Layer 5 of a small transformer language model trained on English Wikipedia (10 layers, counted from 0, width 96).
In attention head 2, each number of a token's query is one row of weights dot the token's vector x. The head spreads its attention over the tokens so far by the softmax of query dot key.

Query weights of the head. A number n stands for (n - 500) times 0.00092.
q0: 608 455 538 356 648 525 354 241 434 557 233 750 439 661 242 183 654 524 161 521 377 787 371 477 530 548 383 505 457 489 547 367 284 639 556 600 433 545 513 293 558 592 583 669 565 286 306 576 731 353 650 612 458 516 576 499 681 355 670 415 735 459 399 386 596 318 325 423 426 418 378 318 635 497 426 342 607 517 312 434 551 497 463 499 486 529 549 272 305 584 410 409 427 301 459 435
q1: 556 197 521 288 666 520 188 584 492 308 451 655 596 555 588 337 646 473 515 210 329 777 152 386 335 458 598 437 508 442 511 522 466 393 527 727 636 613 555 429 329 638 476 562 591 586 530 619 589 651 457 316 620 340 680 587 368 352 520 314 658 718 278 214 603 446 362 634 545 513 495 541 458 356 472 413 567 595 314 389 321 546 600 667 522 699 576 616 804 475 306 638 392 315 520 215
q2: 411 729 565 568 377 513 634 612 496 710 617 317 545 386 479 647 312 740 594 704 734 322 691 454 663 508 493 660 533 634 515 405 571 501 464 308 434 430 624 662 838 264 431 368 378 406 443 499 316 263 617 679 506 595 414 434 550 761 423 538 326 505 683 670 501 557 599 559 568 502 591 598 546 547 610 565 440 438 728 769 473 462 386 379 406 340 400 484 357 359 721 462 531 615 368 684
q3: 472 416 577 271 633 583 380 310 356 489 364 789 457 545 354 304 517 458 296 524 640 614 424 629 481 556 224 342 338 585 734 624 333 745 528 485 450 335 586 348 570 514 901 487 467 506 485 550 585 433 491 609 508 417 569 445 664 311 603 509 510 645 434 375 583 390 376 487 397 531 425 405 526 684 368 390 526 407 433 182 474 546 515 592 430 712 510 213 357 628 607 309 463 356 476 461
q4: 389 518 676 154 703 466 511 383 442 566 320 673 570 435 521 278 496 236 453 349 458 458 483 564 434 662 453 216 554 601 728 641 248 568 614 408 616 387 409 356 475 393 906 471 327 756 584 658 678 404 496 663 612 699 655 345 419 328 409 508 379 674 609 449 476 417 478 611 482 641 159 468 604 602 391 379 399 442 569 272 406 548 512 525 465 825 520 438 692 448 622 492 782 245 612 319
q5: 364 505 571 388 571 486 325 534 532 419 488 559 549 542 590 621 959 631 360 380 292 839 262 606 469 255 398 408 680 546 518 329 717 581 335 526 392 652 520 530 395 809 699 708 585 325 473 378 534 544 508 459 605 442 329 738 702 222 366 173 681 677 215 448 518 425 337 542 427 220 565 504 558 278 398 559 665 449 365 577 481 538 465 557 478 412 502 470 484 443 395 407 572 598 381 278
q6: 423 461 663 344 401 548 390 525 444 495 565 738 424 631 478 637 814 578 384 476 469 748 445 606 394 496 186 473 633 493 602 506 634 674 480 376 386 474 530 534 326 895 511 577 517 58 366 443 573 349 451 330 599 379 353 734 658 293 635 433 723 522 331 470 604 372 342 397 442 273 547 414 493 347 334 511 699 368 352 474 495 637 573 520 523 394 403 423 269 744 410 335 481 652 226 361
q7: 486 461 388 751 412 381 429 458 669 311 601 484 438 583 481 592 511 719 562 585 399 409 568 370 654 364 476 598 641 347 183 427 748 239 192 443 656 550 501 612 617 568 253 587 773 291 502 560 312 611 449 416 518 261 402 508 612 605 660 219 729 437 383 550 487 693 537 383 535 480 721 519 413 459 303 677 559 623 655 498 547 637 481 395 465 212 333 504 214 481 372 565 402 803 481 676
q8: 487 337 432 337 574 429 329 356 567 564 514 653 382 555 405 509 714 477 424 582 240 511 604 534 465 346 420 259 530 486 398 456 517 472 638 527 343 702 452 608 376 687 476 501 524 429 571 606 437 462 581 502 707 406 257 575 754 299 575 366 775 393 363 415 730 563 517 385 442 562 648 497 458 600 366 443 661 431 589 395 758 645 712 582 389 412 423 582 462 669 406 220 456 449 650 407
q9: 489 248 271 492 170 378 498 521 647 404 627 553 329 625 516 652 665 464 732 680 534 378 525 340 651 371 349 741 649 345 303 254 670 203 385 530 656 730 422 612 599 423 325 553 664 289 496 520 485 594 603 454 538 374 415 377 714 522 732 312 731 258 569 619 528 550 484 346 414 400 658 624 269 318 281 703 661 602 417 520 457 710 372 484 354 150 301 658 319 566 246 401 454 692 516 651
q10: 543 238 497 456 379 502 691 476 683 578 771 509 404 431 548 473 557 478 646 578 468 164 635 370 685 395 390 704 633 344 257 404 865 445 260 404 606 566 542 636 383 472 318 640 648 261 474 365 462 438 602 440 383 514 433 480 663 380 607 458 512 371 431 787 258 685 515 463 451 359 635 479 483 373 422 605 391 590 616 730 661 713 378 574 463 274 379 632 383 364 282 691 385 591 408 547
q11: 489 674 715 622 752 478 729 602 593 584 575 273 645 505 531 559 293 318 302 447 466 565 515 547 449 729 768 505 586 515 654 643 307 678 447 553 311 436 515 372 464 586 615 494 311 789 552 234 541 629 483 685 383 701 586 502 394 447 268 718 349 584 751 458 304 496 658 560 570 617 408 525 589 416 659 365 369 402 371 886 677 246 449 421 723 403 799 565 759 319 647 526 722 382 346 364
q12: 526 340 330 399 357 482 398 411 688 499 495 719 464 627 368 465 637 494 721 574 491 476 445 226 499 191 365 590 461 269 295 312 959 393 518 447 783 534 236 730 527 428 483 601 626 391 471 527 561 621 510 426 537 393 353 400 764 511 681 218 677 333 437 610 534 679 582 226 274 463 427 715 483 290 250 629 598 599 367 468 635 799 548 600 321 576 320 534 451 543 246 362 522 544 599 458
q13: 361 307 367 667 491 541 581 430 528 454 577 435 617 457 482 726 521 545 496 437 636 439 681 340 643 433 472 700 801 445 459 386 746 388 513 584 316 685 581 572 508 576 233 479 456 334 511 187 305 634 432 611 687 482 369 662 698 563 553 302 619 572 572 727 384 525 853 328 603 473 597 744 440 452 480 585 462 489 536 544 519 488 647 397 378 322 464 716 213 485 403 386 468 501 494 711
q14: 340 314 361 479 389 618 446 547 612 323 648 625 431 479 384 507 552 575 487 427 430 650 488 529 641 442 340 544 450 540 566 476 523 377 649 418 442 605 625 441 551 586 429 455 729 121 591 389 494 502 526 327 823 336 411 615 598 317 679 398 584 417 211 634 613 534 496 594 326 279 539 461 400 550 395 606 489 509 543 342 607 756 675 612 485 462 229 584 331 678 513 364 496 421 301 530
q15: 608 436 175 542 382 513 279 360 615 457 399 607 163 334 527 639 610 685 684 600 349 407 613 363 510 383 318 672 364 362 357 167 743 411 494 474 680 450 551 442 611 392 330 478 630 325 586 510 525 614 509 355 503 151 574 288 763 581 827 266 613 520 574 656 383 544 613 359 510 411 490 685 489 485 340 707 522 610 546 517 371 814 553 507 516 457 196 626 464 531 388 430 542 463 337 471
q16: 308 434 745 616 601 615 641 473 477 549 654 278 666 473 531 301 314 364 584 624 655 442 578 454 430 783 545 553 483 452 571 620 281 501 413 548 526 413 574 573 510 564 469 444 359 633 321 544 376 423 530 454 213 501 628 558 483 475 331 683 204 493 638 420 322 319 528 448 745 510 450 703 460 412 392 335 471 566 516 372 692 491 567 375 388 549 690 724 426 608 578 566 753 512 358 569
q17: 291 612 718 617 523 432 656 527 306 533 405 447 525 338 440 390 572 457 324 349 604 763 317 593 461 751 514 174 723 632 740 606 186 712 750 572 531 394 427 466 450 524 576 306 195 455 464 477 448 510 372 696 579 696 434 670 427 509 425 514 300 797 617 429 514 316 285 642 397 692 534 380 471 481 376 290 476 376 574 392 238 364 569 473 592 604 601 595 628 625 538 676 497 394 599 459
q18: 534 568 162 366 279 446 481 528 573 360 579 529 399 539 639 450 663 496 693 541 483 629 502 160 780 384 468 621 480 421 250 111 697 283 627 586 706 673 162 596 475 289 316 511 597 299 522 443 586 667 680 529 808 590 406 502 672 516 514 209 661 459 503 827 323 801 304 461 214 668 582 456 447 567 264 696 385 572 483 425 389 702 437 553 491 315 24 584 395 694 319 447 555 418 607 554
q19: 435 373 547 390 806 469 648 379 574 560 285 348 554 442 389 324 620 465 557 441 518 634 464 552 494 458 652 537 359 602 713 434 478 561 497 461 324 476 497 586 358 508 757 553 399 415 646 384 524 386 493 581 447 619 551 497 424 509 395 597 578 690 530 372 629 333 730 692 569 294 394 556 475 360 603 264 507 579 684 698 434 417 703 812 505 436 809 546 684 461 514 479 632 341 477 561
q20: 484 467 546 428 480 308 438 332 419 506 428 774 350 532 702 829 435 541 575 405 289 504 319 451 437 418 459 156 565 553 442 587 542 561 488 661 629 149 550 256 615 524 636 535 491 584 592 831 584 632 570 544 570 561 407 665 500 510 620 486 743 532 388 452 570 569 262 334 367 717 321 317 636 747 349 558 369 343 613 341 463 548 472 444 536 601 409 366 568 528 569 330 436 511 551 203
q21: 519 521 622 619 516 488 681 719 508 687 679 560 408 630 458 484 403 507 493 597 600 397 584 380 461 321 228 419 290 424 576 625 518 569 473 558 188 452 207 596 484 606 502 672 612 542 268 411 743 600 669 590 487 715 372 669 657 211 523 520 396 441 311 342 414 586 515 563 527 343 446 467 633 421 423 493 657 449 466 647 654 679 425 665 417 306 557 415 540 476 287 475 555 418 452 364
q22: 630 643 395 537 464 550 608 635 463 284 628 666 534 493 486 580 391 654 440 521 372 692 166 305 719 643 512 635 554 555 449 733 443 529 637 382 625 523 346 800 554 528 412 589 280 549 200 602 557 426 729 524 483 550 622 486 411 591 549 465 442 306 431 530 318 533 422 571 496 450 446 414 575 511 422 546 523 537 662 558 636 530 392 563 594 438 472 505 572 377 474 494 647 555 449 211
q23: 325 497 538 401 424 253 360 345 599 503 629 511 506 347 680 828 558 506 466 292 367 592 616 417 643 288 446 534 707 437 363 514 686 401 608 761 126 528 645 372 550 739 433 563 549 540 579 328 591 347 460 452 570 643 304 709 352 309 398 676 514 694 449 397 577 436 499 543 515 394 463 585 442 522 467 431 222 614 340 587 434 336 724 539 401 440 570 587 402 519 588 356 525 439 292 554
q24: 346 436 599 552 541 512 430 441 424 729 541 446 267 500 351 357 635 493 406 472 617 384 510 339 377 486 366 746 521 344 478 518 533 343 421 452 510 490 655 387 519 592 616 412 247 305 366 387 342 438 407 427 561 508 418 574 309 382 573 501 417 513 503 536 450 338 547 473 520 634 405 621 538 480 398 426 584 599 621 358 345 618 385 649 461 485 592 624 719 471 476 582 483 490 484 649
q25: 471 394 341 621 646 430 306 500 489 452 156 424 721 614 524 388 624 725 625 459 602 497 368 542 479 362 588 611 329 445 457 389 528 491 551 637 539 551 401 491 521 398 334 380 595 710 430 512 514 678 432 278 305 449 680 571 91 769 577 459 626 588 355 439 534 422 386 568 543 394 739 412 505 475 402 564 529 819 578 485 333 367 566 542 389 468 510 663 436 460 293 632 666 553 523 511
q26: 639 495 470 404 578 550 427 442 370 336 372 661 250 518 486 340 499 539 239 758 502 269 524 589 451 520 375 451 347 408 473 342 414 485 651 370 467 475 632 485 520 432 503 501 346 563 528 612 465 435 301 537 481 347 543 381 468 366 728 602 593 237 408 445 492 356 484 572 525 297 551 470 570 501 445 389 581 476 493 650 663 588 409 676 708 332 599 577 572 647 570 198 527 537 225 694
q27: 706 427 385 649 330 321 412 448 375 654 268 711 488 287 586 402 493 577 319 517 456 459 586 501 609 478 316 497 460 318 513 618 531 573 501 502 504 539 511 280 575 570 689 481 622 616 545 561 694 661 540 519 500 739 574 658 445 389 585 404 592 334 504 624 676 554 443 179 430 652 619 324 393 721 223 584 548 547 543 261 532 531 530 488 515 534 526 420 422 581 397 168 656 403 425 454
q28: 509 774 452 431 522 622 574 398 345 390 214 652 418 497 538 890 519 752 374 601 591 543 496 552 530 392 448 492 560 582 521 501 661 550 456 258 529 302 383 589 606 449 519 539 491 578 618 572 336 697 611 462 583 573 587 464 272 462 448 297 446 705 458 389 407 683 352 541 617 592 457 518 332 479 399 604 481 399 758 483 454 611 537 606 736 632 501 360 508 573 518 247 714 523 402 648
q29: 426 625 715 437 618 618 534 694 617 390 748 577 375 549 332 679 583 186 531 513 423 616 390 339 596 531 550 628 347 465 507 530 618 536 362 422 472 627 399 706 481 625 491 666 535 464 493 663 494 261 713 345 497 493 384 648 436 375 458 573 540 451 577 379 595 496 285 559 513 397 536 358 481 418 720 337 499 489 542 611 685 406 591 676 494 624 743 448 502 479 568 456 576 702 691 540
q30: 422 298 407 641 577 505 659 450 497 512 525 557 572 593 592 651 486 480 464 272 480 323 431 615 537 401 497 332 573 598 516 639 521 630 604 553 523 437 467 571 495 607 512 584 307 541 581 657 479 651 485 551 522 677 347 580 593 585 599 459 608 560 547 556 377 746 413 584 370 720 444 363 520 513 390 525 674 306 538 502 419 527 192 601 634 497 463 323 573 280 395 455 478 548 625 388
q31: 535 826 475 208 392 514 565 548 295 394 364 678 444 511 521 398 606 397 599 688 587 454 566 611 560 576 416 386 442 483 505 454 496 555 479 290 713 385 383 379 353 627 440 471 433 567 665 752 392 285 557 514 577 359 422 435 534 308 479 467 552 465 455 475 765 390 495 184 546 373 448 364 462 644 557 435 347 460 730 299 781 690 528 563 604 359 583 451 567 635 548 529 646 564 683 464

Each question shows a short text with each token's key, already scaled and adjusted for position as the last token sees it. A number n stands for (n - 500) times 0.00082.

Then comes the last token's vector x. A number n stands for (n - 500) times 0.031.

0 "t": 420 553 468 661 444 565 533 558 588 542 560 469 623 582 602 524 418 499 585 289 419 520 376 510 566 527 513 460 528 666 409 561
1 "ific": 411 462 417 622 417 594 541 578 616 560 538 401 658 535 607 527 417 501 599 286 420 548 465 431 544 535 512 501 516 589 382 560
2 "ations": 441 384 349 569 472 577 592 549 605 571 531 362 641 559 695 602 306 464 606 295 463 603 511 541 517 522 514 480 491 578 429 523
3 " and": 570 421 354 516 413 569 590 626 597 590 563 325 659 527 690 551 322 446 602 244 490 577 468 499 483 551 479 472 505 548 472 527
4 " two": 568 538 410 477 413 570 602 595 563 659 597 299 658 545 710 549 271 452 652 307 495 573 524 472 505 524 525 508 499 631 535 540
5 " eight": 521 623 445 419 389 552 588 590 562 665 593 298 664 534 708 545 322 469 606 278 478 519 483 468 490 526 529 509 496 652 511 570
6 "-s": 343 532 517 436 442 519 550 531 549 589 592 447 586 593 631 563 480 487 564 204 459 508 439 488 542 484 438 482 459 553 419 496
7 "ided": 370 492 584 395 403 472 495 589 571 638 596 380 607 541 644 543 392 481 644 258 467 551 456 512 488 509 506 560 478 536 416 520
8 " c": 537 395 586 513 493 442 549 523 506 572 572 397 631 568 635 580 487 498 577 218 497 516 478 500 527 495 429 494 495 587 415 523
x: 475 501 394 514 508 615 483 483 579 580 552 440 603 575 479 554 446 635 471 457 607 588 558 404 544 491 428 558 656 544 370 480 573 507 480 508 529 542 540 613 579 434 435 525 595 435 444 523 491 590 523 511 549 345 353 404 530 498 574 410 452 507 480 598 596 632 541 468 486 495 527 535 458 563 447 640 479 455 466 584 571 511 446 565 501 404 491 464 405 532 466 549 471 548 440 565
Which token does the last token look at most, and with what share of its attention? 4 " two", with about 30%

0 " one": 386 605 504 668 538 644 641 503 627 634 571 273 656 542 700 589 259 469 613 263 536 540 503 513 506 541 537 568 492 625 494 550
1 " of": 378 487 485 644 490 658 641 527 652 631 619 338 729 505 703 608 291 438 614 181 552 599 484 452 450 522 503 516 485 650 485 561
2 " those": 417 379 392 640 441 683 670 594 642 641 569 314 707 531 651 612 279 433 616 284 544 590 503 496 488 536 539 549 533 617 506 549
3 " cr": 650 461 426 441 375 530 548 594 535 635 532 259 633 516 633 566 511 501 555 266 512 504 517 493 527 571 537 577 518 571 420 546
4 "uc": 646 585 385 442 383 577 578 591 583 677 532 309 675 510 600 613 412 460 609 293 460 447 425 449 569 528 542 457 612 596 425 542
5 "ial": 589 642 434 340 370 507 563 621 599 633 560 298 661 505 734 589 334 505 612 270 450 561 439 440 479 523 514 485 514 611 429 594
6 " b": 379 519 570 387 422 444 478 561 542 579 533 416 668 553 604 614 408 462 597 320 423 499 432 460 464 550 527 444 457 675 419 616
7 "ands": 314 460 620 354 380 522 546 630 539 600 548 384 639 595 623 578 323 468 609 345 433 580 445 570 557 518 529 484 485 540 500 538
8 " who": 420 302 616 420 329 523 589 662 543 683 557 268 649 562 701 602 270 448 634 275 501 540 461 497 492 533 505 463 491 573 480 494
x: 482 427 543 492 564 462 536 582 474 497 642 498 540 519 513 477 551 459 501 485 521 440 577 379 603 492 547 438 543 402 367 468 530 440 619 529 446 458 491 572 487 527 478 409 457 593 447 568 498 566 479 499 607 526 413 449 570 436 449 576 418 321 520 587 384 642 556 532 377 524 493 497 455 543 410 607 506 460 604 605 464 536 496 564 445 457 320 472 336 372 408 507 458 452 567 549
Which token does the last token look at most, and with what share of its attention? 8 " who", with about 70%

0 " |": 455 540 507 644 504 574 640 513 635 607 623 409 664 520 626 628 164 414 680 266 579 566 480 539 503 477 508 436 597 618 519 590
1 "\n": 514 500 478 483 488 525 556 542 564 621 565 366 730 485 621 629 328 476 725 301 573 581 533 428 481 498 447 488 473 557 568 541
2 "| L": 474 530 496 574 509 551 595 539 579 686 618 341 767 553 670 633 264 479 813 221 582 596 746 462 451 477 438 551 464 560 630 478
3 "anc": 598 434 340 575 438 582 583 580 575 672 549 380 699 531 581 570 415 515 609 319 435 503 475 512 621 548 569 461 571 559 401 526
4 "ash": 616 521 403 416 488 590 554 554 594 620 557 328 708 577 625 636 459 514 641 229 477 566 429 467 526 587 484 438 503 603 415 555
5 "ire": 558 590 412 394 437 601 545 573 611 616 580 399 699 580 682 586 362 466 683 243 411 587 508 411 508 554 523 390 525 629 470 540
6 " | ": 524 486 495 445 456 522 509 559 557 657 655 453 764 580 675 642 243 413 731 170 573 577 499 465 489 544 494 464 515 621 525 528
7 "7": 425 441 558 447 394 522 568 584 573 658 635 492 724 564 701 543 324 471 695 220 415 487 467 413 475 497 510 450 466 670 429 515
8 " | ": 550 501 537 496 449 471 517 545 526 677 706 481 724 558 628 637 328 434 667 138 582 431 457 533 508 485 472 465 510 631 391 562
x: 505 501 391 460 487 470 501 480 563 472 434 410 510 272 519 524 454 516 496 530 578 519 504 480 539 572 477 465 471 474 493 430 570 435 462 373 558 540 526 595 447 490 511 484 495 485 465 477 482 570 549 461 582 505 537 433 581 480 479 515 421 481 531 556 474 694 498 479 430 482 553 561 496 456 473 636 484 454 463 366 441 554 574 531 441 550 175 509 578 550 498 538 468 524 515 509
Which token does the last token look at most, and with what share of its attention? 2 "| L", with about 60%

0 "ing": 401 580 459 653 460 615 581 551 634 581 546 347 632 521 683 565 337 487 619 197 486 587 477 474 505 533 516 498 536 586 449 550
1 " areas": 330 476 404 684 503 642 637 570 607 610 505 263 690 528 714 628 269 443 657 335 508 613 498 500 531 546 552 502 482 570 435 561
2 " were": 443 404 349 579 435 653 630 609 609 661 584 363 705 530 647 575 277 481 694 276 496 612 490 591 496 473 490 453 490 635 454 520
3 " used": 592 432 367 425 381 568 572 633 652 650 561 292 644 513 666 549 284 472 670 256 525 578 480 503 453 545 552 565 437 519 479 569
4 " for": 618 546 372 430 348 563 592 640 597 693 611 310 733 516 653 592 331 472 609 198 556 605 438 496 512 485 506 484 475 628 516 570
5 " f": 472 642 524 330 397 457 541 552 566 632 568 360 621 517 564 548 375 480 640 196 514 480 371 506 516 487 538 473 497 596 370 567
6 "ishing": 400 636 530 306 362 508 535 634 593 644 565 348 621 551 629 550 368 496 648 258 441 522 467 567 519 557 490 533 505 548 382 518
7 ",": 382 516 561 333 393 476 551 662 592 688 631 371 684 536 611 576 262 400 646 215 532 574 432 502 495 550 495 399 521 633 465 571
8 " h": 502 357 631 540 456 458 535 558 511 599 590 347 615 503 613 524 376 491 621 266 401 473 441 449 478 493 452 462 470 547 407 509
x: 545 485 413 484 445 554 482 512 603 475 529 583 564 558 466 541 479 513 417 481 524 563 542 434 527 506 449 611 513 541 434 493 607 368 560 568 484 441 518 550 567 348 429 498 511 438 493 394 421 559 505 507 573 477 500 501 547 552 507 552 606 508 559 646 471 709 494 453 482 550 636 563 473 542 506 554 458 451 582 607 565 527 456 417 459 490 490 452 442 529 458 442 515 513 460 614
Which token does the last token look at most? 7 ","

0 " | ": 496 490 479 568 488 561 553 518 598 623 656 434 678 529 609 590 322 465 653 231 563 468 415 603 541 476 477 401 575 667 416 557
1 "6": 434 440 437 551 490 607 580 489 611 606 631 469 683 518 673 523 370 500 651 262 433 477 428 480 505 480 501 449 512 688 394 537
2 " | ": 525 497 449 494 454 538 534 515 568 636 687 448 674 518 615 596 367 474 621 212 550 410 381 575 524 483 476 416 532 653 359 579
3 "1": 575 450 413 480 446 590 566 525 570 628 622 454 673 524 666 553 407 484 576 269 429 459 404 463 507 487 532 379 530 691 351 573
4 " | ": 490 528 468 445 437 491 521 523 529 627 680 488 667 535 582 597 383 464 621 228 540 403 358 577 531 510 489 418 548 659 349 580
5 "0": 489 567 490 412 437 498 561 535 556 611 632 457 647 541 643 551 396 486 590 251 411 458 411 474 507 519 528 415 524 684 355 577
6 " | ": 464 479 535 448 466 468 530 516 511 622 686 517 656 544 559 597 378 471 610 231 524 398 360 572 539 507 486 404 537 664 354 579
7 "0": 438 457 572 457 460 477 558 540 535 610 640 486 630 549 632 547 401 496 581 254 406 450 409 488 516 516 523 402 515 682 354 573
8 " | ": 542 476 556 519 494 461 526 512 487 607 684 549 639 551 545 593 390 478 601 238 516 390 357 574 547 506 483 401 532 655 350 573
x: 540 467 350 474 478 478 491 519 597 496 445 438 466 349 518 553 440 500 512 480 532 542 492 547 524 524 423 514 531 501 503 342 517 419 527 380 548 522 549 547 459 523 519 486 475 523 461 481 472 500 560 463 666 529 475 572 536 391 651 481 421 500 522 531 477 709 458 501 384 453 501 475 460 485 422 581 463 479 431 358 488 565 610 499 492 518 174 486 560 571 530 477 469 522 561 543
Which two tokens does the last token look at most, in order? 0 " | ", 2 " | "

0 "ions": 386 607 482 663 571 594 613 501 612 556 527 347 658 554 713 601 281 456 632 286 480 599 485 510 512 502 505 497 482 518 476 526
1 " of": 414 476 479 668 462 648 625 566 633 599 597 374 722 498 682 573 308 441 622 237 531 622 464 459 473 506 499 488 523 606 494 565
2 " My": 512 366 395 579 430 612 618 575 612 588 516 382 689 562 596 614 476 476 615 225 429 521 523 405 511 566 514 466 578 549 418 561
3 " Ch": 629 470 407 476 458 604 585 552 575 547 485 322 629 539 515 598 453 485 564 334 406 481 499 484 536 594 482 448 565 593 422 573
4 "ild": 634 543 441 417 417 529 541 609 527 634 491 341 687 547 618 598 430 474 563 334 428 526 411 382 532 568 578 479 537 482 398 579
5 "h": 543 615 456 395 450 514 524 593 594 587 504 331 594 546 649 548 444 476 624 278 398 495 419 415 495 621 514 486 523 485 382 552
6 "ood": 436 627 499 361 426 546 528 572 558 626 562 427 661 567 673 596 360 506 615 324 413 556 451 443 496 553 519 434 495 555 468 545
7 "-P": 456 499 517 364 456 444 476 604 568 604 542 439 639 556 636 555 375 450 567 292 433 539 439 443 539 556 562 462 539 616 499 579
8 "art": 450 405 617 442 434 403 458 568 548 612 549 412 695 548 602 570 404 488 629 327 391 526 486 489 573 515 568 458 520 602 403 571
x: 544 484 494 480 367 559 384 586 445 436 517 575 519 524 523 528 517 498 446 511 430 435 521 557 423 450 517 478 459 493 485 503 654 543 398 537 556 550 482 636 488 448 405 525 454 462 455 504 505 453 365 381 402 338 562 560 468 528 665 459 509 481 496 618 389 664 499 513 423 456 548 469 516 457 490 551 516 555 494 572 515 593 418 459 544 510 364 433 440 532 422 467 555 576 493 467
Which token does the last token look at most? 1 " of"

0 " side": 405 574 491 657 499 588 545 538 615 594 550 345 677 546 659 554 305 443 660 264 454 550 457 455 492 587 551 515 460 589 408 566
1 " con": 420 331 412 575 413 589 562 515 572 566 498 332 632 517 640 534 410 522 578 257 468 439 380 420 582 502 541 472 505 521 388 536
2 "ced": 500 337 367 532 422 587 582 582 645 571 539 369 602 478 616 479 396 512 587 273 380 516 355 473 526 545 567 466 545 568 391 614
3 "ing": 581 422 380 460 428 528 573 566 622 616 577 353 642 520 685 550 318 502 620 238 478 586 431 476 518 533 516 491 503 605 492 559
4 ", ": 548 510 426 459 417 579 556 616 620 603 612 423 718 579 669 630 329 419 646 215 516 533 389 509 499 529 488 439 483 647 519 535
5 "10": 510 608 449 430 404 598 596 558 585 624 604 391 719 521 702 536 290 459 687 298 405 498 469 388 501 467 485 435 516 662 515 532
6 " points": 395 592 560 369 421 544 582 547 560 620 623 335 668 565 661 611 340 504 652 241 498 521 483 532 519 526 484 550 493 596 459 548
7 " for": 393 440 559 392 366 432 526 603 553 678 626 360 711 530 650 592 370 486 588 193 557 581 414 485 530 463 530 517 506 641 488 564
8 " their": 437 457 572 371 373 406 496 673 562 703 607 331 697 559 677 615 328 460 646 280 540 562 487 505 500 541 484 546 553 580 491 549
x: 527 509 426 605 390 527 565 501 533 556 511 495 526 567 503 489 422 493 494 538 509 380 444 433 548 621 520 402 516 338 439 463 473 482 478 575 549 525 478 575 429 527 534 462 403 492 461 530 469 566 484 482 572 403 404 485 582 450 339 531 542 374 484 754 404 709 454 466 368 470 635 604 523 417 435 580 555 467 496 505 550 502 515 500 479 497 489 559 485 518 412 473 570 543 483 471
Which token does the last token look at most? 8 " their"

0 "0": 429 546 462 604 487 541 565 489 580 532 607 466 631 535 670 525 368 484 573 287 390 467 392 466 500 570 523 445 468 589 387 586
1 " | ": 531 487 461 510 486 522 532 491 550 599 698 489 698 541 609 595 303 456 641 197 540 462 430 540 528 513 458 436 491 600 448 549
2 "0": 543 433 423 489 460 553 575 499 584 609 635 431 668 530 657 536 373 490 607 221 405 458 450 474 510 486 511 415 495 657 351 551
3 " | ": 537 542 464 453 458 505 533 494 539 620 690 489 669 532 573 588 368 476 623 207 524 400 407 566 539 477 477 408 517 637 350 559
4 "22": 536 567 462 437 460 529 545 478 550 610 654 519 627 546 669 538 395 512 629 241 410 458 444 480 512 496 521 459 511 660 379 568
5 " | ": 450 507 519 459 460 498 532 502 526 615 683 504 659 534 580 611 421 475 598 217 536 389 393 556 532 500 487 405 526 661 334 587
6 "21": 432 529 531 422 432 498 553 516 524 602 628 493 625 525 646 575 427 507 591 276 438 456 412 457 522 521 528 451 529 647 358 606
7 " | ": 512 448 542 491 461 454 525 523 495 605 664 506 649 532 550 622 454 474 578 240 554 376 370 554 539 521 495 420 551 646 312 606
8 "0": 521 416 583 504 455 422 545 571 521 598 606 461 633 537 624 567 451 488 550 263 431 440 410 471 517 530 539 430 544 661 302 599
x: 497 491 374 538 421 464 500 418 430 554 427 481 408 390 483 571 477 514 540 447 368 523 520 490 554 571 386 452 573 449 388 401 504 455 547 481 516 459 561 511 467 561 470 585 523 525 518 481 413 588 467 496 505 419 430 517 525 557 649 409 542 455 560 482 490 728 491 479 425 455 566 445 604 550 399 582 525 444 570 306 458 549 532 508 434 518 302 578 459 567 559 504 546 549 502 573
Which token does the last token look at most? 1 " | "

0 " present": 291 493 362 629 445 621 585 484 670 602 565 342 724 555 711 625 268 520 696 180 528 543 459 442 477 626 575 536 395 505 459 560
1 " south": 395 377 394 571 436 554 620 502 616 634 515 246 647 565 788 648 220 433 696 153 535 525 512 405 515 604 612 614 338 459 366 544
2 " of the": 444 433 429 747 386 695 674 656 696 689 608 274 773 527 683 630 257 402 637 211 534 572 487 452 477 553 600 513 555 645 463 567
3 " h": 705 455 388 399 433 550 597 518 510 595 538 281 645 494 545 573 397 452 582 208 412 454 476 335 462 545 472 474 512 599 367 527
4 "ar": 662 641 378 370 332 514 541 626 526 649 576 393 601 569 547 537 520 508 621 357 414 476 351 474 578 587 535 492 525 621 328 610
5 "bor": 550 706 438 298 374 485 532 608 609 676 584 323 679 557 723 613 374 498 663 219 417 555 438 438 516 632 584 478 480 645 373 593
6 " m": 343 586 629 353 401 416 529 575 605 588 560 420 718 550 686 639 325 532 700 251 406 576 490 514 465 514 532 456 453 742 406 585
7 "outh": 272 457 631 308 374 443 535 592 587 676 537 305 685 547 685 644 254 479 724 258 477 586 424 477 556 556 578 512 491 572 379 611
8 ".": 471 467 541 449 438 485 511 605 591 674 604 388 739 633 661 701 278 340 739 199 433 627 516 461 391 533 495 478 446 562 565 456
x: 595 466 427 539 487 494 555 578 415 456 542 546 519 472 485 509 511 571 419 425 534 537 523 407 548 536 497 438 569 469 501 580 527 615 693 551 454 517 443 504 420 513 467 440 469 511 462 501 527 656 447 605 551 543 477 394 570 515 542 481 591 525 475 586 409 584 544 501 339 526 532 408 509 519 540 580 474 456 541 615 380 535 474 548 543 540 307 407 542 490 474 534 434 518 439 480
Which two tokens does the last token look at most, in order? 8 ".", 1 " south"